Layer 3 of a small transformer language model trained on English Wikipedia (8 layers, counted from 0, width 96).
A neuron's activation on a vector x is GELU(weights . x), where the dot is the dot product.
The model reads these tokens: "oot" "ing" " was" " completed" " after" " multip" "le" " sc" "hed" "ul" "es" " across" " K" "eral" "a" "," " with" " report" "s" " conf"

The vector x that enters this layer's MLP at each token. A number n stands for (n - 500) times 0.0078.
0 "oot": 309 315 855 482 511 763 359 685 609 665 565 500 394 418 391 658 470 341 431 472 634 503 582 369 665 448 687 710 381 470 559 446 527 491 478 403 399 645 402 368 521 701 567 540 502 789 395 556 458 656 369 480 500 541 513 608 586 732 347 27 505 547 499 354 597 342 394 347 573 499 620 502 463 485 302 342 543 644 710 663 605 445 262 332 655 314 394 704 584 622 551 615 424 583 461 417
1 "ing": 391 233 846 477 553 727 472 665 595 546 359 468 339 381 413 610 511 366 446 521 559 507 609 359 542 452 717 686 278 409 632 487 511 484 529 371 387 610 526 368 456 678 460 347 458 860 439 594 446 644 423 467 480 603 533 609 508 638 345 211 477 527 519 347 670 428 393 502 648 418 517 568 546 561 382 395 504 716 701 605 713 473 241 363 658 337 409 578 592 480 658 715 399 557 496 444
2 " was": 438 276 776 528 666 710 475 657 570 576 338 437 418 348 388 605 519 383 468 419 546 453 558 356 550 449 655 720 285 444 687 450 596 488 508 406 484 568 507 407 525 644 474 416 503 873 438 603 466 633 451 473 510 600 539 625 482 723 330 241 511 537 506 313 614 459 407 441 552 486 534 530 497 568 357 368 431 745 681 647 663 473 232 327 644 277 327 650 568 548 620 630 417 591 485 387
3 " completed": 391 229 789 501 625 721 515 597 650 608 395 468 387 377 396 545 492 342 508 417 524 458 531 394 543 491 640 713 348 435 695 457 598 541 521 420 455 564 467 499 485 646 480 385 452 885 460 642 453 591 467 468 488 619 539 564 452 629 366 191 499 487 507 343 679 387 408 482 575 464 530 574 495 564 386 338 438 711 691 611 696 496 223 360 665 318 333 623 527 508 645 642 461 620 490 451
4 " after": 379 286 777 547 611 725 500 634 593 623 432 418 407 324 409 514 512 366 463 385 527 482 570 360 559 509 688 677 327 396 651 428 575 538 538 342 508 560 543 432 523 628 554 404 503 919 358 637 413 602 451 379 462 592 542 626 522 695 334 255 483 503 544 347 668 457 438 464 573 473 455 563 484 523 351 332 532 720 676 641 681 491 231 385 616 265 323 630 579 496 637 624 395 598 522 506
5 " multip": 316 313 791 561 646 696 497 549 683 631 386 438 506 316 433 551 462 350 471 442 458 519 625 382 550 507 637 718 298 424 633 460 597 483 581 335 366 615 545 403 537 610 480 464 476 917 360 637 374 624 453 459 485 604 510 495 469 651 409 236 524 486 489 407 610 369 419 513 579 415 467 588 659 459 407 336 541 741 698 613 691 433 230 395 612 335 369 621 512 463 699 651 379 543 543 548
6 "le": 473 287 841 570 639 743 501 567 610 592 417 443 415 368 391 593 477 402 387 416 528 506 509 292 594 461 598 717 308 374 656 430 608 491 535 381 438 611 593 427 475 603 446 308 515 870 405 634 460 609 427 363 437 610 501 603 455 663 337 244 528 482 446 353 692 484 578 489 578 517 532 513 502 495 420 352 534 753 629 515 711 464 229 421 630 319 403 609 593 568 619 672 398 591 549 394
7 " sc": 402 289 807 475 646 717 539 613 610 595 344 539 434 312 393 630 447 396 378 421 510 521 594 339 632 429 669 722 288 417 646 479 694 526 506 450 445 588 604 423 530 646 516 407 473 877 411 590 360 613 361 415 491 606 443 551 522 627 370 313 472 490 454 352 694 369 414 532 451 483 528 544 436 477 369 389 538 731 670 651 705 371 229 418 635 335 351 628 558 505 608 570 493 649 569 450
8 "hed": 390 302 820 504 667 689 500 572 635 600 375 377 488 374 342 619 516 345 416 481 454 424 546 395 556 529 651 706 286 500 704 435 647 538 581 387 463 629 450 437 527 600 436 356 476 839 441 604 386 589 473 385 441 562 510 559 399 667 329 227 456 576 506 409 750 444 526 524 563 472 512 630 456 527 396 331 453 736 676 607 756 478 228 434 616 333 344 559 556 510 664 639 470 536 533 413
9 "ul": 435 350 838 599 699 747 478 550 551 657 345 437 503 317 346 533 570 383 447 392 481 545 560 398 626 513 693 687 302 424 682 421 612 547 558 384 411 587 480 406 490 622 348 350 421 763 338 647 469 640 435 390 445 587 537 621 470 674 311 281 575 538 492 358 686 380 493 485 573 544 415 556 471 435 419 351 551 749 694 497 720 425 235 470 631 302 393 617 569 593 644 686 428 560 526 339
10 "es": 464 279 854 598 646 707 491 597 536 648 433 343 445 375 374 588 508 370 426 417 513 476 571 348 594 550 623 687 292 460 671 442 662 449 508 432 458 606 534 389 455 584 460 329 506 822 449 642 370 581 421 331 471 571 480 569 500 656 348 238 509 517 498 329 756 523 511 560 538 514 479 557 464 469 416 384 548 754 631 574 754 407 229 406 625 348 328 599 618 502 583 664 449 545 555 467
11 " across": 359 254 763 546 640 704 476 609 577 607 441 397 409 403 387 621 414 350 444 373 509 508 562 372 608 511 602 656 295 455 644 451 641 529 556 470 450 598 503 385 525 627 526 390 474 859 363 640 429 559 418 393 453 593 460 632 486 655 379 187 494 539 571 310 696 440 476 529 540 497 475 533 393 481 412 345 533 737 652 615 703 420 232 393 713 310 378 598 594 511 625 720 462 679 523 484
12 " K": 461 316 873 535 688 761 496 605 595 641 378 394 417 336 388 622 464 384 491 367 456 523 616 412 568 468 623 631 300 413 755 311 641 576 578 355 490 554 491 351 562 593 473 335 443 808 420 615 413 592 375 350 466 647 520 591 446 672 408 354 554 555 495 329 721 403 424 510 455 445 458 549 444 468 388 384 602 710 637 605 658 419 230 418 628 361 401 617 557 526 592 714 486 557 469 504
13 "eral": 409 247 800 500 638 698 495 483 561 624 412 382 469 360 385 492 596 396 481 371 507 566 554 375 547 491 680 711 356 448 700 450 630 481 581 330 429 605 518 391 474 661 433 319 486 868 382 646 411 616 383 389 444 607 491 590 405 680 340 283 570 508 524 338 737 416 474 537 625 495 466 558 497 499 484 362 600 740 648 521 727 412 227 419 594 364 390 561 507 536 648 651 481 596 527 429
14 "a": 466 328 863 509 706 765 510 564 562 654 450 404 429 366 389 523 481 402 443 364 478 488 583 386 608 501 602 651 286 504 728 418 650 453 550 413 455 603 484 363 492 563 388 281 509 856 482 574 423 597 419 341 437 623 505 613 424 685 358 260 562 559 486 337 698 523 516 523 560 468 504 506 459 447 397 377 576 723 640 545 643 436 227 427 656 384 310 642 619 510 563 678 521 540 543 422
15 ",": 439 330 796 575 730 738 422 625 560 646 392 377 462 330 375 647 494 362 462 326 521 513 535 383 568 501 647 749 358 467 658 497 667 519 517 455 489 584 482 337 521 588 499 329 478 823 394 570 430 596 376 314 489 586 438 611 493 706 373 282 528 552 554 252 711 452 468 506 550 536 463 521 462 485 371 370 547 765 617 630 589 424 243 400 638 289 297 667 575 524 584 689 472 595 460 480
16 " with": 365 320 761 566 743 709 441 545 572 569 420 336 459 394 377 617 519 385 491 338 518 503 570 418 580 549 657 712 307 454 683 446 678 516 515 459 542 631 494 396 535 570 489 347 493 858 339 597 387 569 432 362 469 605 458 619 476 701 401 255 504 494 522 246 690 434 421 491 559 482 443 497 444 472 403 343 578 744 680 631 662 421 235 430 601 310 324 665 587 520 654 671 443 564 551 490
17 " report": 415 295 803 557 738 740 512 495 604 675 384 406 382 338 366 546 574 410 474 333 451 471 509 453 501 507 648 702 400 368 718 442 668 587 557 438 490 512 527 387 505 564 488 392 494 856 419 639 318 545 386 436 441 585 485 513 479 658 423 288 532 585 521 347 680 488 454 541 529 467 430 537 489 483 388 380 599 702 685 615 760 398 224 467 569 246 334 563 504 551 646 595 589 655 456 493
18 "s": 448 290 859 570 753 705 513 544 517 640 427 356 372 341 394 561 547 413 441 354 479 470 577 422 574 525 614 715 293 486 650 443 689 490 542 423 453 576 548 374 470 548 474 310 532 769 458 615 399 593 422 315 469 570 477 599 473 731 362 276 446 546 513 303 746 515 492 567 517 494 464 535 511 465 409 406 610 725 638 612 724 371 225 429 614 334 340 629 563 532 578 654 527 507 549 466
19 " conf": 379 365 737 504 744 720 518 500 559 664 346 376 469 283 309 580 478 394 454 334 477 534 501 475 457 505 755 653 256 479 723 464 672 604 606 409 505 523 610 390 549 555 485 404 561 818 378 562 341 580 437 372 455 554 525 563 494 700 356 353 591 511 506 327 772 417 450 596 515 461 469 567 495 434 439 312 585 668 707 602 607 417 233 432 636 215 289 532 567 581 656 639 588 607 573 444

Each question shows the input weights of one neuron of the MLP. A number n stands for (n - 500) times 0.004.

n293: 486 574 344 522 433 425 638 449 596 629 485 527 406 413 575 421 520 502 424 507 546 515 593 548 578 426 476 584 465 435 530 417 471 423 541 638 450 559 596 580 581 524 572 472 463 558 476 523 441 339 469 580 567 496 484 462 443 436 452 444 567 395 504 494 582 461 416 595 490 413 512 500 459 595 575 508 432 497 475 510 510 573 498 483 508 524 547 585 498 421 479 450 528 593 454 477
On which token does it fire most, and how strongly? 7 " sc", at about 1.3

n286: 543 534 563 478 503 370 588 526 576 476 497 452 535 538 482 394 402 516 492 397 604 509 571 581 556 485 502 469 511 424 503 473 488 518 506 534 465 500 543 475 460 550 551 451 537 475 512 421 598 505 486 459 534 506 570 512 474 523 465 639 461 399 558 422 454 490 455 447 654 502 409 522 574 552 511 477 445 518 562 492 555 452 484 575 492 411 498 554 513 490 497 435 484 495 528 471
Its two highest activations, in order, are on tokens 4 " after", 9 "ul"

n211: 481 494 443 547 579 428 513 424 514 494 482 479 533 583 466 507 543 526 525 539 508 550 531 531 438 524 562 367 524 523 596 472 560 436 496 538 549 521 468 558 430 484 459 500 518 529 420 445 439 481 521 503 532 485 500 514 492 516 386 572 477 499 542 469 572 476 465 459 574 503 496 483 364 428 513 479 538 478 512 492 552 492 511 591 423 470 497 544 501 486 542 442 492 532 488 531
On which token does it fire most? 16 " with"

n181: 617 457 427 453 506 526 450 504 455 411 545 500 462 442 518 508 458 545 422 394 539 536 488 509 414 429 552 542 449 530 455 417 541 403 492 745 452 491 459 548 452 422 429 496 459 607 431 594 472 522 455 623 509 417 467 559 412 454 477 605 529 517 556 575 523 511 476 471 469 556 600 540 585 602 432 531 488 468 602 550 420 528 513 480 591 448 508 546 603 612 513 302 404 378 502 571
On which token does it fire most? 2 " was"

n38: 701 456 481 554 582 440 545 575 572 489 567 461 531 512 543 488 514 461 494 469 504 346 554 425 488 415 478 473 487 368 430 625 573 500 595 550 558 454 507 511 419 534 570 553 354 453 584 417 494 504 419 425 599 594 483 565 510 462 421 441 465 428 565 526 586 555 533 567 531 429 394 465 514 534 606 504 479 578 484 593 391 528 483 543 534 521 427 478 508 510 545 482 479 515 415 435
On which three tokens does it fire most, strongest first? 15 ",", 10 "es", 18 "s"

n308: 476 536 555 510 504 359 517 496 556 502 403 389 574 653 522 553 455 430 638 495 522 485 556 489 535 576 324 519 420 491 452 589 518 477 470 496 524 320 375 465 513 561 484 561 401 426 494 459 439 513 502 515 455 464 561 514 590 510 443 506 603 537 565 522 460 528 354 516 464 546 474 479 575 485 469 473 494 554 486 406 559 521 399 569 577 533 493 617 510 450 514 502 520 536 573 492
Its two highest activations, in order, are on tokens 5 " multip", 11 " across"

n44: 520 432 543 500 476 488 458 473 553 355 411 545 479 543 538 626 561 513 514 465 422 475 394 400 545 449 467 516 515 525 554 502 470 412 519 368 554 353 474 500 451 477 520 550 443 526 451 541 448 467 440 455 539 595 463 426 550 575 482 487 557 475 534 610 545 459 563 502 548 464 541 479 455 544 526 540 516 461 418 548 542 549 536 470 463 546 566 462 455 492 481 498 486 526 445 432
On which three tokens does it fire most, strongest first? 6 "le", 13 "eral", 1 "ing"

n99: 494 523 497 487 540 455 543 469 451 424 438 535 596 581 489 527 467 492 539 473 587 472 507 357 472 461 442 467 480 558 526 456 433 468 518 415 558 493 500 518 423 508 469 564 454 501 530 522 417 441 521 503 464 497 436 492 456 583 457 527 503 540 469 539 541 516 528 481 460 547 487 685 430 540 452 577 538 531 507 520 520 542 482 488 386 467 427 439 447 533 581 528 420 556 489 456
On which token does it fire most? 8 "hed"

n332: 565 493 553 545 454 486 435 488 453 533 453 581 515 598 502 397 515 523 540 573 379 556 516 507 495 472 413 612 425 487 523 478 514 539 462 472 516 554 467 469 626 462 488 577 492 447 444 549 445 494 426 462 533 563 532 539 625 529 493 538 474 546 585 517 601 472 471 505 585 421 460 488 488 578 522 533 505 524 345 480 440 500 543 526 528 438 608 489 473 515 551 538 413 469 502 407
Its two highest activations, in order, are on tokens 9 "ul", 12 " K"

n290: 545 422 602 595 522 531 535 553 567 556 417 451 471 463 498 553 578 588 405 404 494 457 474 485 502 530 537 483 471 425 534 572 478 453 480 537 503 404 432 494 476 529 525 497 414 384 454 563 502 543 495 542 515 526 507 493 508 413 392 498 490 529 562 528 487 460 450 511 467 533 504 495 514 511 502 566 347 482 449 560 353 537 528 589 522 599 570 506 541 562 579 497 502 564 546 523
On which token does it fire most, and how strongly? 9 "ul", at about 0.73

n20: 495 611 511 449 596 501 584 483 461 569 497 510 423 423 545 482 467 431 452 500 548 470 576 539 547 511 533 489 431 503 447 401 472 411 466 536 553 517 481 509 547 527 414 462 404 568 528 465 510 478 484 491 507 557 506 473 569 413 565 473 399 406 439 560 509 533 470 516 461 562 503 524 492 512 455 488 476 476 453 465 481 533 443 518 497 575 562 584 449 372 555 480 497 563 521 427
Its two highest activations, in order, are on tokens 7 " sc", 14 "a"

n68: 520 451 543 477 416 569 443 473 443 506 484 520 521 554 495 401 569 516 486 515 482 470 508 545 399 600 420 518 430 520 532 369 525 494 480 484 531 401 469 524 538 434 639 487 456 496 430 437 462 462 472 513 473 517 453 532 588 458 471 565 526 379 533 428 470 527 508 440 536 442 437 430 472 483 539 439 432 448 588 515 494 579 520 586 537 419 494 544 521 519 573 494 502 481 434 500
On which token does it fire most? 4 " after"

n88: 448 548 539 544 517 554 543 553 429 476 539 437 589 427 566 370 565 497 361 595 453 498 550 388 582 459 519 502 425 495 523 420 442 431 588 476 575 524 534 554 451 537 406 571 424 604 507 433 523 455 455 423 480 486 581 488 485 500 482 571 500 479 487 522 392 473 483 497 572 464 442 575 605 460 553 567 495 556 475 446 482 457 482 512 491 507 569 478 439 463 462 563 490 430 580 502
On which token does it fire most? 5 " multip"

n248: 420 518 372 451 588 407 374 528 483 425 500 526 494 546 545 519 488 565 548 539 481 448 504 474 541 567 522 370 525 537 536 599 500 350 594 526 597 390 462 455 535 516 557 540 564 565 443 580 465 392 416 556 477 443 530 618 530 484 496 512 490 589 618 450 508 494 485 521 474 492 397 557 461 475 422 500 372 472 454 459 457 553 397 564 560 417 523 492 634 355 578 462 599 644 475 527
On which token does it fire most? 11 " across"

n33: 514 449 579 472 509 480 560 463 488 560 489 485 427 566 544 563 500 530 476 526 542 516 552 477 468 451 406 535 441 493 445 571 514 489 454 530 511 382 453 535 484 503 539 462 543 430 548 495 479 492 461 431 522 471 574 444 505 451 506 473 422 492 602 530 503 574 522 535 609 478 503 445 440 473 541 490 497 540 552 496 583 488 473 527 551 478 509 536 383 475 525 466 541 497 450 474
On which token does it fire most, and how strongly? 18 "s", at about 1.4

n102: 430 541 513 490 473 483 487 494 470 485 434 481 460 508 491 546 519 566 376 431 517 409 563 586 368 572 560 457 514 413 513 504 516 425 454 589 489 586 582 379 433 515 476 498 465 483 455 529 543 518 502 574 535 469 487 453 522 470 483 609 576 434 467 554 505 665 609 573 506 447 537 581 533 532 467 579 493 475 596 609 515 590 482 444 389 440 484 478 339 504 555 563 390 394 479 531
On which token does it fire most? 1 "ing"

n93: 538 514 439 479 586 513 438 476 498 527 436 544 474 492 572 438 545 344 689 549 543 469 479 474 455 454 571 478 534 498 536 584 485 502 606 500 508 453 448 473 506 372 544 577 397 493 577 554 483 546 661 550 546 427 478 510 449 486 614 484 479 488 479 581 557 452 402 552 546 335 423 451 407 490 510 439 277 436 559 562 569 531 509 399 441 436 470 529 449 502 429 569 490 478 522 464
On which token does it fire most? 3 " completed"

n24: 514 479 519 411 445 481 424 503 440 454 521 478 491 490 560 449 514 450 630 512 527 452 535 468 416 538 495 449 573 457 626 458 466 493 500 552 497 507 451 590 591 411 491 419 497 481 556 527 573 507 532 483 458 520 498 470 379 362 454 444 510 476 551 513 492 542 463 539 421 547 574 563 418 573 543 433 541 544 610 599 461 547 523 488 672 476 572 556 544 484 522 527 580 490 451 576
On which token does it fire most, and how strongly? 3 " completed", at about 1.3

n365: 446 441 562 520 516 423 496 581 547 532 571 483 474 439 499 509 542 540 530 490 392 539 508 461 536 525 470 452 501 448 551 522 446 513 432 427 503 458 466 497 537 549 496 460 483 543 544 460 440 438 468 458 602 464 536 543 430 540 624 484 504 432 507 428 471 539 509 530 564 504 475 507 496 466 482 506 434 442 518 556 458 444 471 542 494 441 471 488 530 533 499 536 425 575 529 473
On which token does it fire most, and how strongly? 4 " after", at about 3.2

n245: 416 552 520 564 434 504 526 411 507 441 483 393 537 486 471 356 476 553 548 429 566 533 427 496 478 456 396 543 449 327 510 593 541 564 524 404 549 409 472 562 484 537 536 434 542 426 676 556 500 438 511 484 566 538 522 646 540 637 490 473 529 492 397 531 504 443 333 554 460 565 464 459 601 537 512 595 397 483 413 598 422 533 541 457 558 431 496 545 447 437 395 530 485 478 516 418
On which token does it fire most? 2 " was"

n27: 578 602 544 506 473 510 613 559 425 538 513 505 491 482 488 474 527 421 514 526 504 447 464 395 458 525 508 588 525 477 491 440 538 512 528 500 496 535 565 464 539 503 477 536 476 521 428 459 474 489 500 464 576 499 414 512 482 422 523 521 526 435 459 416 459 509 481 563 555 467 426 479 414 496 458 531 441 485 431 481 413 518 395 548 509 486 538 506 415 372 484 549 406 484 547 497
On which token does it fire most, and how strongly? 15 ",", at about 1

n144: 588 588 524 491 512 552 449 481 513 497 504 403 487 449 531 466 422 530 475 522 584 472 430 442 534 420 440 421 462 427 490 504 545 426 490 497 573 508 508 468 470 481 425 443 507 470 472 511 573 510 559 483 527 487 474 543 435 431 478 472 496 503 549 453 485 517 584 507 391 509 462 447 406 525 490 425 521 529 465 473 571 475 530 514 420 558 559 541 577 478 536 455 517 577 524 453
On which token does it fire most, and how strongly? 6 "le", at about 1.1

n134: 420 566 376 502 593 439 530 552 458 599 461 496 297 541 604 531 531 526 410 498 542 504 531 509 514 490 541 537 521 576 538 479 564 496 482 530 523 541 519 529 522 387 453 523 492 560 463 434 547 448 532 648 563 508 374 666 460 537 484 475 625 541 388 452 426 674 517 404 448 578 441 518 612 543 576 438 548 528 466 595 467 552 459 469 394 595 471 531 514 549 576 466 424 589 492 538
On which token does it fire most? 2 " was"

n67: 509 365 515 505 517 475 519 464 573 470 470 432 544 493 557 537 454 420 475 505 571 419 584 477 472 425 512 514 562 560 474 482 424 550 552 486 588 604 502 458 450 486 503 443 587 512 577 570 624 470 520 529 546 458 478 531 510 397 500 463 493 552 489 595 493 476 506 453 486 412 413 516 383 590 546 406 481 526 547 350 512 481 454 480 477 509 490 400 425 422 504 434 540 581 491 412
On which token does it fire most, and how strongly? 8 "hed", at about 1.6

n329: 575 588 479 613 492 549 463 443 466 473 498 462 456 511 522 398 511 497 510 522 467 540 646 400 357 402 489 541 528 520 477 475 621 380 567 514 412 451 510 407 437 415 507 554 536 459 495 373 537 468 453 517 502 522 493 564 555 520 539 553 568 584 533 475 439 483 576 424 502 505 520 472 556 448 458 410 551 503 480 463 598 442 469 402 487 493 561 544 512 498 522 466 571 476 505 409
On which token does it fire most? 18 "s"

n118: 500 360 500 479 514 506 492 463 463 491 477 517 487 565 425 450 510 509 477 464 509 446 553 550 465 502 497 598 528 468 417 495 478 461 463 508 500 487 523 498 607 516 506 654 418 536 519 553 486 477 484 500 476 475 593 628 438 436 553 484 559 495 567 503 402 503 473 583 480 577 526 513 492 491 541 471 502 530 451 534 490 454 414 515 539 459 535 366 419 453 420 510 480 528 570 551
On which token does it fire most, and how strongly? 11 " across", at about 0.71